Layer 4 of a small transformer language model trained on English Wikipedia (8 layers, counted from 0, width 128).
A neuron's activation on a vector x is GELU(weights . x + bias), where the dot is the dot product.

Input weights of the MLP neurons that the questions are about. A number n stands for n times 0.0053.
n12 (bias -0.063): 6 -58 2 2 28 23 11 17 -10 26 -2 -8 -24 -2 29 -1 -29 35 -31 1 33 -25 -5 37 1 18 -2 -21 40 22 -35 -1 49 29 -24 5 -58 26 44 -14 -27 -1 -27 0 -11 23 59 -8 9 -4 21 10 -57 4 -14 37 -24 -21 -8 -40 -52 3 -48 -6 7 37 -3 -20 -5 -17 -22 4 11 -20 38 -17 7 -20 5 6 18 3 -59 -21 9 11 30 -10 -22 -4 33 25 -59 -14 16 -28 18 -8 1 7 1 16 -13 -35 21 27 1 12 2 0 5 24 14 18 30 21 7 -26 35 -19 -26 32 -6 -47 4 -17 10 -4
n27 (bias -0.015): 17 3 40 -16 -54 22 -1 30 30 2 -33 -1 15 49 -18 21 -37 -4 -8 13 -6 -40 5 -32 50 11 -24 -18 45 -1 -2 -11 3 1 -12 -8 10 15 2 -31 5 -65 -22 4 32 -10 -8 -8 -7 -31 9 -28 26 -23 -16 12 -13 17 13 -11 23 1 7 -8 20 45 7 -3 -2 -35 -14 -25 6 -34 42 9 -52 12 40 24 -5 -16 24 -2 -8 15 -27 -30 10 -16 18 24 -32 12 25 -4 -37 -12 15 -11 -10 -13 -27 -32 7 -18 -19 -9 -3 22 8 -9 10 2 12 17 -27 3 19 -36 48 3 19 -3 -6 -3 -15 -19
n52 (bias -0.030): -2 43 -19 28 -12 -34 -14 -16 2 -6 -6 -7 -7 15 6 -53 -29 1 -40 -8 29 18 -24 -28 11 8 37 5 -1 38 22 1 -4 2 -9 -21 14 -3 -10 -8 -28 -10 -7 -5 37 27 31 -27 -16 9 -16 24 33 3 -11 -28 41 0 35 -30 29 -32 -30 15 -4 16 -36 45 -26 -14 61 39 9 30 18 -30 -12 -44 -1 -5 -37 -2 5 -40 25 -28 5 4 -19 -18 7 30 16 -13 -32 -38 15 38 8 17 19 -6 5 -30 -26 -6 -6 14 43 18 -34 -2 -16 -56 -18 8 22 -8 15 21 4 11 -1 35 26 8 -29 14
n66 (bias -0.022): -6 8 -1 0 -27 21 6 -2 42 9 -24 -33 22 10 -18 -26 9 8 29 6 17 8 -23 -41 21 20 -20 -12 28 -26 -19 -22 60 29 -29 3 4 -8 -23 18 0 -36 3 -29 -4 12 24 2 -26 2 10 -20 3 -7 32 -41 7 9 -2 15 6 34 -26 -39 -8 -21 9 -26 -18 8 64 -6 22 32 18 4 2 -15 -18 34 -30 -12 -2 -10 0 -13 13 -18 -38 27 23 -5 -4 1 -16 36 -48 24 63 -7 -12 33 16 -32 11 -3 16 -29 -44 26 -23 21 30 11 43 -23 2 -19 -4 -35 -2 -21 -12 53 -4 15 -26 26
n71 (bias -0.040): -14 -7 9 -2 2 18 12 9 -7 1 -63 -28 -33 -14 -35 -44 -17 -35 7 24 38 -36 -1 -37 23 30 16 21 17 -54 -9 -27 -40 -12 -5 -43 -12 4 -19 -18 40 -5 3 8 -41 23 3 -7 12 14 25 8 46 7 6 -10 -1 -40 -13 17 2 35 -7 1 -59 20 38 -6 18 36 4 -21 -16 30 46 7 -21 -4 -35 -63 18 26 -14 -27 45 9 -13 -6 30 -9 41 -24 -12 45 -39 -9 25 -19 -1 -17 19 -2 11 15 25 -11 4 47 2 0 -16 -32 -5 -2 -26 11 6 26 1 35 0 -26 24 14 6 31 -37 -7
n88 (bias -0.081): -2 33 -1 -18 -6 7 27 20 -10 -5 2 -30 -27 32 -57 -12 -1 36 0 -38 16 28 -18 18 11 -4 52 -27 -20 31 -19 44 12 71 27 24 26 24 -46 -62 -23 -33 13 8 18 -14 -8 71 -15 -31 -34 -8 1 -28 -30 16 -34 22 -15 -7 8 21 -2 -37 -22 47 27 -11 -36 46 -13 -17 -15 6 42 -25 1 -11 -10 -2 -15 22 -14 -29 -9 32 39 -38 20 8 -6 6 -17 45 -14 -12 -12 23 21 15 28 -11 -11 -6 15 -28 -8 -2 29 9 -8 -12 20 -25 -4 -6 44 11 20 0 9 12 -34 -26 -28 -16 45 -26
n132 (bias -0.039): 7 -8 -3 10 -1 8 37 -13 -4 -1 15 -5 -24 11 -7 -14 15 17 2 26 -23 27 -3 -25 42 -9 41 -4 -1 -11 -3 33 16 -24 9 29 -32 -21 -13 -31 17 -7 -15 -20 -26 11 -6 -20 4 -5 4 5 -16 -3 19 19 -23 -47 -28 -4 43 10 -5 27 -8 13 6 -29 5 -1 -27 34 35 -7 5 8 11 -19 14 -15 32 16 -4 -26 -2 -17 -43 -1 -8 -4 3 2 4 -27 4 -41 -24 -36 -2 30 -52 -35 5 5 -10 25 19 30 65 14 -11 -12 -26 -20 48 13 -16 32 -8 11 17 -15 4 12 -31 1 22 50
n144 (bias -0.062): 67 11 32 2 -9 -20 -4 23 1 -52 -29 -39 -22 -30 8 -11 -5 34 9 2 5 5 -19 -6 22 -24 14 4 1 -11 -5 37 12 -15 24 7 -1 -28 -9 13 16 -26 -10 -20 -6 -16 0 48 11 -6 28 -19 -3 16 7 22 -18 -3 7 18 -7 -5 -5 -13 13 5 -12 11 -43 -10 -22 -12 -44 14 21 28 -13 7 26 6 -34 -7 3 33 17 0 -21 3 -3 -23 21 17 11 -19 -26 -38 -29 8 -54 20 17 -17 -13 13 33 -13 -2 -20 24 31 -6 35 45 -36 -27 -11 -28 -26 8 25 45 -21 20 39 3 -13 -28 -22
n178 (bias -0.065): 29 -18 9 17 16 -34 -14 -22 16 15 -11 17 29 10 -34 -4 -32 9 -15 -22 -28 -11 -16 -2 16 19 10 -6 -13 -19 -28 -12 18 12 -44 20 -2 7 -1 -16 -1 -5 15 -23 -15 -31 41 14 -44 -25 12 13 -5 8 10 -24 16 15 38 -3 21 47 41 -40 19 -3 1 18 36 8 23 -22 -31 -7 -42 -58 43 12 -32 15 17 -15 9 -3 6 7 -9 14 -39 16 33 -4 -29 8 17 -10 10 -5 3 21 11 -23 10 13 6 -12 -8 20 -13 15 -12 -11 -22 -12 -2 -10 22 -25 -4 10 -40 -49 14 51 -12 -12 52 -7
n188 (bias -0.024): 7 47 -1 -5 -25 -39 -18 -1 25 3 -35 -10 1 1 -23 31 -3 37 -11 15 -29 22 -47 -19 -6 3 24 -13 -17 -35 -16 35 -17 -10 -13 13 -6 44 -16 -25 27 -12 13 -31 30 65 37 22 -20 -44 27 -25 2 -34 -1 -1 1 -14 7 -15 -14 12 38 19 -38 -1 28 -12 -11 -12 -28 -9 -29 16 12 42 -56 4 15 14 -36 -2 -35 -7 -17 46 10 14 23 10 32 32 -46 6 3 -6 19 -1 28 3 -41 -20 -14 -6 11 -15 -6 -16 -3 -3 14 34 -18 -20 13 -17 -1 43 7 13 42 -4 12 -6 -7 -26 39 -30
n200 (bias -0.062): -9 -4 4 22 14 -28 4 -22 -24 34 -2 -4 -7 28 19 -13 -14 -1 3 4 6 -18 -11 -10 -12 56 39 16 -2 17 10 -5 -31 -39 -16 8 -41 20 6 15 -12 46 -20 -10 25 26 -19 -17 4 -64 6 1 43 -28 -8 47 15 28 -13 -14 -8 -3 -5 8 27 73 -11 -56 -38 2 10 -1 -28 23 26 -16 -14 -25 -31 -3 -13 -40 10 -26 36 -9 17 31 2 17 32 -31 32 28 -16 -18 -4 -4 29 34 38 -23 -10 -9 20 -29 9 21 -5 -23 2 6 -30 -53 33 -13 48 26 -16 14 9 -39 -29 18 -17 -3 -28 -12
n201 (bias -0.047): 34 4 24 0 -5 -38 6 19 -30 -7 -36 -1 9 7 -17 18 9 3 -8 -23 42 35 -31 7 27 31 27 2 4 -19 19 3 -14 2 -45 -22 24 28 10 5 53 -16 -16 -36 -6 -18 -30 8 5 -21 6 -19 -13 11 -8 -29 -2 -25 -22 -5 -14 1 28 9 3 -6 30 47 12 -15 10 52 -17 -9 -1 -38 -27 -3 3 5 -26 -17 -1 -5 38 29 -10 -13 -15 -9 23 -15 9 -15 27 -2 2 -8 -4 7 -1 65 21 -3 -32 7 -27 8 -21 38 42 -19 -12 22 -13 -63 -10 1 25 11 79 2 8 -21 30 12 -16 -9
n223 (bias -0.048): 13 8 5 22 -3 -8 -19 -8 11 11 -24 37 -37 -16 -3 -8 3 -50 -28 -17 12 3 14 19 0 40 31 42 0 14 32 -14 -24 -3 10 -14 -27 31 -3 -4 -17 36 -4 7 -18 22 2 -41 10 -4 2 23 -37 5 -7 37 -32 -25 -3 9 19 -12 10 12 -58 -15 30 20 2 -38 14 4 -6 5 -12 -6 17 22 8 -33 8 4 -4 -27 20 1 12 -3 24 1 17 24 14 -4 -1 -23 -39 0 -19 -21 -23 0 32 -11 1 -13 -33 -1 5 27 -17 -24 6 -11 -2 -13 -18 12 11 -2 -12 17 -28 5 27 35 34 -46
n239 (bias -0.011): 13 32 -22 -26 -27 -23 7 -34 40 -11 3 11 45 30 -12 -2 -5 42 37 42 16 -26 -15 -32 -9 -17 -37 -1 27 10 -9 17 20 31 17 -4 -9 9 -17 2 13 9 6 7 7 -17 15 26 -34 -41 31 40 14 2 -33 -10 -16 -43 24 18 -62 -27 7 27 -10 -48 -32 35 -25 -15 37 -28 -14 42 9 32 4 -3 5 -38 -15 10 43 -44 -9 -37 -6 -10 26 10 48 -6 22 -21 38 -21 -11 -31 31 31 -27 59 1 -30 10 -7 -17 -49 -1 12 14 31 -7 8 3 29 15 -14 -5 -4 40 -33 20 -49 68 -19 -45 -20
n259 (bias -0.022): -17 -5 46 28 18 7 12 -18 22 5 13 -4 11 11 -47 -15 -8 14 -27 20 -3 28 -52 17 -5 33 -17 -19 -10 -30 2 53 -45 -9 1 -4 -40 -5 4 -3 25 -21 30 -6 -20 28 -5 -10 -24 15 0 2 -22 -14 13 -8 2 -15 -39 -16 -48 16 8 -39 -39 1 12 -6 9 -39 12 -18 -5 -12 -17 -1 17 -20 -16 -5 38 62 -8 -35 -6 24 -1 17 4 -11 39 -1 30 33 -28 -10 31 8 38 37 6 4 38 -21 2 -3 29 10 -3 31 -21 -19 -17 -16 -4 -11 8 -10 -26 33 4 -8 22 5 25 -28 42 36
n267 (bias -0.048): 4 1 44 22 -13 13 -11 -50 44 -19 53 22 17 18 -13 5 -55 25 -9 65 -29 -37 -38 -10 8 21 -34 -28 4 -17 0 -39 -73 13 6 -26 13 -1 -53 19 18 -27 20 -6 66 20 -18 40 -16 -10 17 -25 -10 4 -23 4 -9 -9 -6 34 22 4 -35 10 25 4 4 6 16 5 -2 -45 32 -5 -2 9 19 -10 -74 12 4 -15 20 10 -24 36 37 4 2 36 16 -10 1 17 -17 -30 32 -27 -2 -5 2 12 -21 -31 6 -5 46 -79 35 29 -33 -28 -2 -15 1 42 -16 -5 32 -1 8 2 -10 -10 -1 3 0 22
n268 (bias -0.051): 40 -30 31 -21 10 4 -6 -3 -28 -44 23 -42 27 -7 -10 -8 -43 -17 41 20 -1 34 4 14 35 -14 -22 -35 -22 -42 -3 -18 6 2 34 37 -14 -19 -18 19 -23 -5 6 -20 17 1 -9 -12 5 16 18 19 -20 49 20 8 -47 -3 5 30 -14 43 0 -28 -29 35 15 -10 -17 29 2 -30 21 20 -3 2 -21 12 -21 41 12 -27 -30 -11 18 24 8 -7 -8 17 -16 32 -25 -7 -8 8 10 2 -37 17 9 0 -44 2 1 16 11 21 -18 18 18 3 23 -33 -15 33 44 13 -25 -28 17 7 -43 38 -38 -8 2 -10
n287 (bias -0.041): -9 -17 13 5 -6 0 -9 -4 -27 -33 -25 31 21 30 18 -8 -1 3 14 -8 8 24 24 23 19 55 3 11 17 1 -10 8 -14 0 -10 -17 21 11 3 -32 5 2 -18 35 -3 13 -64 9 8 -13 50 -62 9 -43 4 18 -17 14 12 -1 6 26 9 -40 -43 -13 26 22 21 44 -42 -18 7 15 34 4 5 37 9 -1 27 -20 -18 7 -25 16 -11 -19 4 10 -7 -19 -29 15 -21 -19 33 9 -22 -30 7 -6 19 8 35 11 -8 41 -35 36 19 -12 4 -16 52 7 1 -4 11 42 -84 27 -21 9 -20 -42 7 -6
n296 (bias -0.027): -3 -10 10 10 27 2 -44 -21 -17 -40 10 17 13 30 27 -17 -3 14 5 -12 -14 -37 47 -17 4 44 -23 1 44 -47 -14 11 -28 -58 6 -39 3 24 -16 13 7 -6 -18 -1 8 9 -22 18 7 -50 -5 -9 -6 7 -10 9 -7 -5 4 19 3 -4 26 -23 19 -12 37 23 54 12 -14 -8 -4 6 16 29 -12 24 17 18 -7 -33 6 -9 -4 -29 -2 -23 -9 9 -3 -2 -32 62 30 -7 -1 -22 -18 -34 -4 10 -29 -11 -30 11 -12 -7 -4 13 -7 8 -24 -1 17 21 -1 22 13 -38 -15 22 -33 -12 -7 6 -26 -15
n311 (bias -0.061): 17 -17 -52 14 9 -29 -32 -40 -5 -19 -23 -4 -94 -18 -18 21 -27 -49 -26 26 10 39 33 23 -18 3 -31 -12 -26 -64 3 23 -8 -21 50 -4 -6 21 2 -5 4 -27 56 -48 -3 -13 25 -23 12 -26 0 54 8 -1 59 40 -15 16 -35 15 65 -12 -9 -20 -17 2 42 26 19 -15 -28 27 26 -10 -14 -20 1 15 -1 -1 -11 -2 35 -20 -4 68 -49 7 -54 4 75 0 9 14 12 -29 5 51 6 -26 40 2 11 -3 30 9 17 -58 -19 33 13 61 2 -39 26 -19 18 9 22 -22 -13 26 12 -36 -9 7 -24 9
n315 (bias -0.041): 42 20 25 0 -24 -12 0 -5 -45 34 -12 30 -32 7 -4 13 -7 -5 12 -42 -33 25 -30 -1 -3 10 39 9 -28 -14 -3 24 -13 -17 22 -18 -29 1 1 -10 -39 -7 -5 14 -18 -3 -10 -5 -8 -9 22 2 -21 1 41 23 -16 18 49 72 -10 22 -56 -17 21 14 25 -11 -21 77 25 -24 17 -22 -13 -20 12 46 14 7 0 8 -13 -40 22 21 -32 -11 17 -46 -25 30 6 -2 2 -7 -6 7 -10 79 10 20 32 5 -8 28 -26 -20 -25 23 13 4 -39 -15 -1 4 0 29 -21 -70 40 -28 14 20 -12 20 -10 -63
n415 (bias -0.033): -11 -33 18 -12 -16 8 -23 -27 5 30 -2 4 -3 24 -13 0 -36 11 -19 38 -16 -3 -17 -38 4 21 -1 22 -32 6 -22 45 -11 -12 3 52 -1 15 -48 -39 27 21 10 -8 -9 20 9 14 11 34 4 -26 8 54 -16 -11 30 -9 -26 -6 -15 -9 36 -6 -18 -25 -21 -54 -26 -53 4 3 10 -49 16 -2 -31 9 -57 1 25 41 1 -1 49 12 23 -27 28 -28 5 -4 -8 -22 33 -15 -2 10 15 2 11 7 15 22 10 -13 -50 -27 -38 28 12 0 59 -14 -8 22 -4 36 25 18 45 7 25 -10 -11 36 2 4
n431 (bias -0.043): -2 85 6 2 -36 -27 -13 4 -18 26 -5 -5 -23 36 -11 3 12 20 12 25 -23 18 19 -12 -1 -29 16 2 18 -16 42 15 5 -58 7 31 47 53 3 -29 14 -23 8 43 -6 18 19 -45 63 5 19 -51 15 23 0 -5 -9 -19 23 24 -7 -19 -42 21 47 24 -5 -8 -17 -36 41 2 -5 -17 8 -47 -23 -29 -39 -5 -17 39 -10 -27 35 -11 -6 13 -3 15 -11 7 17 -6 13 18 -1 15 -18 -37 -23 14 10 -51 1 -6 -6 21 5 32 -33 0 -23 18 -5 54 37 8 -19 2 -46 1 -26 -14 -37 22 4 5
n472 (bias -0.032): 27 -22 -2 -16 -16 -11 1 -5 -21 -26 1 1 7 25 11 -28 -4 -12 13 22 -10 22 -12 9 38 12 29 46 10 -1 13 -25 -3 -10 -14 -15 27 10 26 5 -32 31 -29 3 -19 -16 -21 10 35 28 2 7 -18 9 -22 8 -6 -8 1 5 31 28 -27 5 -30 1 20 26 1 -23 1 -11 -41 11 -20 -14 22 -5 12 3 4 13 -32 -12 -26 -5 13 6 18 11 -30 -3 54 -5 -4 -6 4 -22 -2 -27 21 -39 13 5 4 15 -23 8 6 23 -2 -25 4 -14 -30 -13 13 20 -3 35 -42 -20 -25 43 15 -6 -2 22

Each question shows a token from some text and the vector x that enters the MLP there. A number n stands for n times 0.055.

" ent": 19 2 -25 28 5 13 15 -28 17 5 -2 -3 -5 -34 -9 -9 -14 -11 11 -10 -16 4 30 -8 -21 1 18 -4 -16 -7 -24 -10 -6 12 27 -1 10 2 31 -3 3 -7 20 -3 6 5 6 1 5 -10 1 9 -2 -18 -21 23 25 30 -18 -16 10 -6 28 3 20 24 32 -34 -8 11 7 15 15 19 -44 -32 37 -6 -17 3 -14 -22 15 27 -6 -1 20 23 47 -12 -35 18 6 8 -19 23 22 -15 0 -15 -9 -39 29 16 21 18 -23 5 -24 -25 0 -18 8 27 -16 -21 6 -3 -10 -15 -30 -6 27 -4 -14 -3 -15 -41
The three highest activations, in order: n178, n200, n315

" over": 2 27 -16 26 -20 14 23 11 -9 -6 -13 -1 23 -32 -2 -2 9 -19 7 -11 -27 -11 10 -1 3 -13 41 -32 -19 -14 -26 -6 -2 5 -4 -27 17 2 49 -2 -20 -3 22 15 1 6 -3 -1 -11 -2 2 20 -18 -1 -33 16 23 53 -6 5 -4 -31 14 18 10 27 -3 -33 -10 26 -8 1 -7 14 -9 -12 2 -19 25 2 16 -18 9 11 11 -18 -2 7 27 -16 -15 21 -2 39 -18 4 14 -7 14 -6 8 19 29 21 -4 31 -17 -18 -25 18 17 -37 -15 3 -12 -26 22 -26 7 -38 11 -10 4 -9 13 3 -5 -19
Which neuron fires most, and how strongly? n315, at about 3.7

"v": -15 0 -51 -4 -24 -7 15 14 1 -21 14 6 7 -42 4 10 1 23 -4 9 2 5 -8 -4 -14 -27 5 -17 9 -15 -37 23 13 7 0 4 6 -34 22 35 6 42 47 3 -2 -6 -3 -15 -5 -1 -8 -16 -35 -6 5 -2 42 6 3 -26 16 -11 -14 -11 12 10 -1 -18 0 -25 -3 30 67 0 17 32 4 -15 -1 7 13 5 11 -15 4 15 1 11 4 -3 -8 -18 2 2 9 13 -7 -22 10 -2 -2 6 3 -2 8 4 1 25 9 -22 -27 -54 -5 42 10 4 25 -14 -15 11 -22 30 16 -19 9 -27 -13 -11
Which two neurons fire most, strongest first? n12, n132

" a": -6 12 -12 17 -7 14 63 20 -11 -5 -23 1 -8 -55 25 -16 2 -18 18 20 -41 -18 13 -14 -22 3 -34 -16 -21 -19 1 -14 -28 0 5 -34 4 -7 2 35 -28 25 9 27 -27 -10 -2 4 4 10 -15 26 -35 -25 2 10 4 19 -17 1 35 3 17 11 -2 17 2 2 -10 14 26 0 -13 16 -15 15 -9 7 1 -11 -17 -10 29 11 21 -29 -2 2 -4 -3 11 4 13 25 14 11 10 -1 1 -16 -2 -7 16 7 6 18 -23 -25 4 -3 8 -25 -3 21 -17 -27 34 19 36 1 -23 5 29 -12 -7 1 -21 6
Which neuron fires most, and how strongly? n71, at about 2.1

" as": 14 35 -17 -3 6 28 0 12 -2 -9 -12 -24 -5 -34 27 -23 -3 -11 10 12 -39 -39 49 -21 -1 -10 -50 -8 -22 4 -27 -3 -28 13 7 -9 19 -22 21 30 -13 14 11 14 -20 13 -20 -1 12 -15 -4 22 -8 -31 -15 -11 2 17 -19 -11 6 1 0 18 7 4 -9 2 -9 5 31 10 17 17 5 -18 -19 8 -5 21 -3 -17 20 12 -1 -27 -13 18 8 -17 7 6 19 10 5 -15 -8 14 -16 -30 -24 -34 29 -1 5 8 14 8 -3 -10 21 -16 12 40 0 -23 7 -17 12 -18 34 32 27 17 25 9 -4 0
Which of these neurons fires most? n27

" For": 1 47 0 2 3 12 0 37 -9 -18 1 -11 1 -10 -5 1 46 -6 7 -13 -7 -12 -26 -24 -26 -7 1 -13 -25 1 -27 20 6 22 13 -11 -11 -20 50 9 7 20 12 8 -14 25 4 -17 -13 1 -26 34 -32 -6 -32 42 19 -2 8 9 14 -15 29 5 31 -17 -12 -3 -20 -15 28 -13 27 11 -31 32 -9 16 20 9 -13 1 -17 16 -33 -20 9 -5 -19 -11 -9 -10 -7 47 7 8 7 -27 1 -3 5 -13 35 -21 -8 25 -21 12 8 -4 -8 -13 17 27 -20 -18 -8 -15 -5 20 -2 4 6 -27 22 -11 -3 -13
Which neuron fires most, and how strongly? n239, at about 1.2

"ion": 13 12 -10 15 -10 23 17 46 -45 -11 -10 18 -4 -6 7 19 28 -3 13 2 -16 -24 3 -27 -10 4 -41 -51 0 9 0 -5 -7 8 -9 -6 19 -35 -3 4 -9 22 30 27 -29 -18 17 6 32 6 4 13 -35 2 -2 16 15 9 -32 -15 -12 -7 47 -13 6 -3 -13 -12 1 0 -10 -8 23 -30 -14 15 2 19 14 16 -10 -13 -17 13 17 -3 13 11 7 8 10 7 14 -9 -15 6 15 -21 -27 -28 20 -4 1 7 0 26 16 11 -4 -4 -5 -60 5 68 1 -3 -22 2 16 -5 -12 28 10 -9 3 -6 -19 -23
Which two neurons fire most, strongest first? n12, n296

"iple": 12 28 -19 -13 -15 32 12 18 -5 -6 0 -18 -17 18 -7 8 15 -6 -17 32 0 -31 28 -16 -26 5 -12 -68 -25 -7 -37 -2 -16 22 -10 11 8 7 4 -4 14 -8 28 10 -5 4 8 18 -4 -9 -25 -5 -11 -27 -7 0 -10 32 -27 -5 8 -24 19 17 18 -11 4 8 -8 -2 26 5 -10 1 -12 48 -2 -8 -3 5 -23 -31 15 10 15 3 12 36 -17 -12 -2 37 -23 9 -4 15 4 17 5 -15 11 -16 5 20 18 12 -18 -3 -2 -21 2 -9 -15 39 14 -51 9 -5 5 -4 0 -9 5 -4 14 -3 40 5
Which two neurons fire most, strongest first? n188, n88

"ry": -19 -19 -12 -2 -11 24 24 4 15 -10 20 18 15 -1 31 15 8 -13 4 1 -17 15 36 -15 -12 8 -44 -22 -25 -1 -5 -2 -16 45 -13 7 -13 -19 38 -13 28 6 -5 22 7 3 9 7 1 -3 -11 -5 -10 -31 -26 -29 5 26 -8 -16 12 -19 39 -20 -24 7 -4 -14 -12 36 -3 -15 12 21 -37 -3 15 -29 -13 -6 -3 -38 11 -12 11 0 18 2 22 -28 19 -7 27 10 9 33 -2 7 -5 -15 14 13 -14 1 15 23 9 4 -3 -22 -9 -30 11 35 16 -17 21 -9 -31 -21 13 -2 26 2 -10 -28 7 -6
The three highest activations, in order: n66, n259, n287

"==": 11 29 36 31 -8 41 11 4 -17 7 -3 -25 4 -16 -3 6 -25 -39 9 0 -29 -12 28 -8 -35 -8 -29 -30 -30 9 11 6 13 23 28 20 0 -2 13 42 -13 16 24 3 -22 -6 -9 -25 -5 -14 -23 -15 -31 5 -4 -3 -1 24 -22 2 0 -11 -1 7 10 1 14 -18 0 12 8 -1 -23 -3 -32 -11 21 7 9 12 -38 -33 -6 16 32 -8 -22 18 14 2 -18 4 -20 5 1 2 10 9 12 24 25 -5 0 -9 9 31 -4 28 -5 -21 -1 0 1 16 4 -31 17 8 -15 3 25 11 29 7 4 0 -41 -22
Which of these neurons fires most? n315

" V": 9 31 -18 1 -7 4 36 -3 10 -36 6 8 15 -4 -23 12 3 -20 6 15 -24 -2 -2 -10 -30 -42 -4 -32 8 11 -20 25 3 -1 33 20 -5 -37 -12 47 -2 46 43 3 -4 -6 12 4 12 -28 -14 18 -15 5 -25 -9 23 5 -22 -12 20 -7 -2 -3 -2 -10 -2 -29 11 -33 28 19 47 -13 -13 15 -14 14 -8 -10 -9 -24 10 -3 10 3 -15 33 10 -18 -3 -12 -11 -4 -6 19 5 3 4 -36 -6 -19 36 6 -6 27 0 5 30 0 -3 -25 1 25 -3 -25 -1 -20 0 8 15 -15 22 8 0 10 -7 -6
The three highest activations, in order: n132, n239, n311

"ars": 6 25 -15 36 -11 47 -3 -1 1 17 -6 -15 21 -14 44 7 -5 -38 -10 14 -22 -34 32 -9 -10 -8 4 -28 5 4 -11 -20 -3 13 17 7 24 -13 29 -15 -4 11 20 25 -2 -23 -13 7 13 9 -10 16 -28 -33 -29 10 -5 17 -5 -23 -8 -32 20 -22 11 28 -8 2 -28 9 -12 0 4 12 -1 -28 12 6 33 -22 -1 -35 20 19 18 6 -13 13 13 -21 1 13 -1 0 21 27 12 0 -5 -9 -7 -28 18 14 9 2 15 29 -29 -5 -6 -42 5 45 -14 1 11 -13 11 2 -33 -5 4 -16 -13 -13 4 16
Which neuron fires most, and how strongly? n287, at about 1.1

" both": 12 15 -10 2 -1 21 5 26 -8 -1 -10 -33 5 -25 4 -4 -1 -12 -18 18 -31 -28 19 -15 5 -15 -23 -36 -1 -19 -27 3 -6 9 34 2 -15 -6 5 10 13 29 31 11 -12 9 -21 12 23 -12 4 0 -3 -50 -17 5 -7 38 -49 -17 4 -21 8 -3 4 0 -19 2 -10 -10 25 14 -16 4 1 0 -20 -16 -4 4 -4 -34 10 14 38 -12 -14 21 -4 -20 -1 20 15 23 -9 -1 -1 21 -3 -8 -17 -14 5 19 0 29 19 18 10 7 20 -31 17 27 22 -39 32 -21 21 9 14 5 33 -8 33 -2 -2 -7
Which of these neurons fires most? n144

"est": -17 -1 -16 -5 -22 -1 -1 5 -10 12 -41 -16 -7 12 29 15 3 -20 19 10 12 -29 63 -11 -10 0 -15 -41 -2 21 11 9 -9 -18 11 -12 24 -17 -10 2 -5 17 5 2 5 22 0 4 6 -9 -23 -8 -11 -6 -27 20 4 12 -33 -3 3 -10 1 2 -18 11 -12 8 -12 -8 42 10 10 28 -23 14 9 13 23 31 -28 -26 25 24 1 -23 15 20 25 0 -13 21 -22 -16 -8 -22 30 8 2 -17 3 9 40 21 -13 19 -4 -6 -2 -6 -13 -46 0 28 1 -25 -51 11 17 16 3 11 -7 -21 -2 -5 13 -24
The three highest activations, in order: n223, n296, n287

" an": 15 11 -1 11 -3 9 20 8 -15 -16 -24 -29 -2 -48 9 -8 0 -25 16 11 -27 2 38 1 -14 -20 -40 -5 -11 -4 -24 -5 -24 10 13 -17 15 -27 7 29 -13 -12 6 25 -14 -17 10 -1 33 2 -28 44 -22 -24 -10 -2 12 12 15 1 35 16 11 23 7 14 12 -15 -25 1 34 3 2 19 -35 6 1 8 22 -12 -18 -30 12 8 17 -23 18 1 28 5 12 9 13 23 3 -1 8 18 -4 4 -19 5 0 4 -4 25 -6 -24 -1 -1 14 -13 -21 53 -17 -33 23 -15 3 -18 16 -19 -18 13 -17 -25 0 14
Which of these neurons fires most? n268

" they": 11 -1 11 34 -18 -3 -10 25 -10 35 -1 4 -4 -24 8 -30 14 -2 1 12 -47 -30 35 -13 -3 -26 -42 -30 -23 10 -7 -7 3 23 25 1 32 -7 20 0 -13 6 -14 -4 -29 -21 13 -12 19 4 11 14 -42 -41 -34 6 1 25 -19 -11 10 -22 5 6 9 21 -18 -19 -14 -17 -18 11 -8 41 -7 6 11 0 4 -17 -14 -26 20 9 11 -9 11 -6 33 -4 6 15 22 13 26 13 -7 -24 7 -21 -6 -15 -6 12 12 9 13 7 2 -10 20 -25 13 34 -10 2 33 -3 -8 -1 -18 12 22 -1 20 -15 6 25
Which neuron fires most, and how strongly? n472, at about 0.54

"ducation": 31 25 -11 -7 -11 45 16 -12 -30 2 4 -5 9 -43 -10 43 3 -4 -33 15 -40 -44 24 0 -2 -4 -14 -38 -25 5 23 -7 5 15 -14 11 15 3 17 0 -5 9 35 5 6 6 -15 -10 4 14 -24 -18 11 -15 -17 -21 30 0 -23 1 -6 0 30 -15 13 19 12 -8 -31 -16 7 3 3 -10 2 23 -22 19 35 -14 -10 -32 -1 40 7 9 18 8 -1 3 -5 -3 -19 -6 -13 6 32 1 -18 -11 6 -20 41 -4 2 21 -6 3 -3 -19 6 -28 -3 58 4 -20 -4 -3 -2 -18 25 1 10 4 23 16 -9 -29
Which neuron fires most, and how strongly? n27, at about 1.5

" d": -10 15 -34 3 9 -11 13 1 -19 -6 31 9 7 -18 -20 10 28 -13 26 10 18 -4 16 7 -19 -40 -11 -11 -6 3 -21 3 -6 -2 7 24 -11 -8 18 54 -23 24 35 3 -3 -10 13 7 24 -7 -25 11 -18 -16 -15 10 8 32 -23 -25 11 5 -19 7 -1 1 16 -18 -7 -3 36 -15 3 -16 -50 1 2 -4 39 -25 -27 -39 37 32 14 -19 8 12 29 -15 8 -16 13 -8 8 0 3 -32 14 -11 -6 -23 -7 28 6 26 -1 5 1 -12 -4 0 -4 46 -8 -4 5 1 -14 8 -22 20 43 -6 -12 -2 -18 -23
Which neuron fires most, and how strongly? n239, at about 0.19

"n": -13 6 -12 13 20 -4 -13 -18 0 -29 -18 -5 2 -13 7 28 -39 -6 5 -5 -5 -1 34 17 2 22 -33 -21 9 7 -5 -19 -26 -1 7 -16 31 -4 30 -1 -7 19 24 13 -18 11 -4 14 -14 -8 -9 4 -4 -27 -26 -21 27 36 -1 -21 -1 -31 21 -10 20 -11 -9 -13 -10 4 -11 -8 27 27 28 -6 11 -11 22 5 -14 -44 42 2 13 26 -8 -6 -22 9 -5 8 -17 26 -31 3 12 -12 9 -6 -26 -22 16 15 9 29 1 25 -5 -19 13 -45 -9 60 13 -3 25 -2 11 8 -29 17 10 -5 -3 -9 -2 1
Which neuron fires most, and how strongly? n287, at about 3.6

" fun": 4 34 -8 -2 -19 35 5 1 -9 18 16 -12 -9 -13 1 4 -5 -6 -9 12 -44 24 17 -12 -37 -11 4 -10 -7 17 -5 -9 0 22 5 25 13 -19 12 12 -11 10 37 -3 8 -6 -15 19 12 -7 -20 1 17 -18 -27 2 -4 28 -34 -11 17 -37 34 4 -6 21 -45 9 -19 16 23 9 9 -4 -6 -36 -14 4 2 -15 -45 -15 -12 14 -2 -10 28 36 18 13 -16 9 13 3 -2 25 -2 1 7 -24 12 9 44 18 -9 20 -5 -11 -8 4 -3 -8 -25 51 -41 -29 12 -29 16 16 -5 -16 12 12 -6 -9 -28 5
Which of these neurons fires most? n52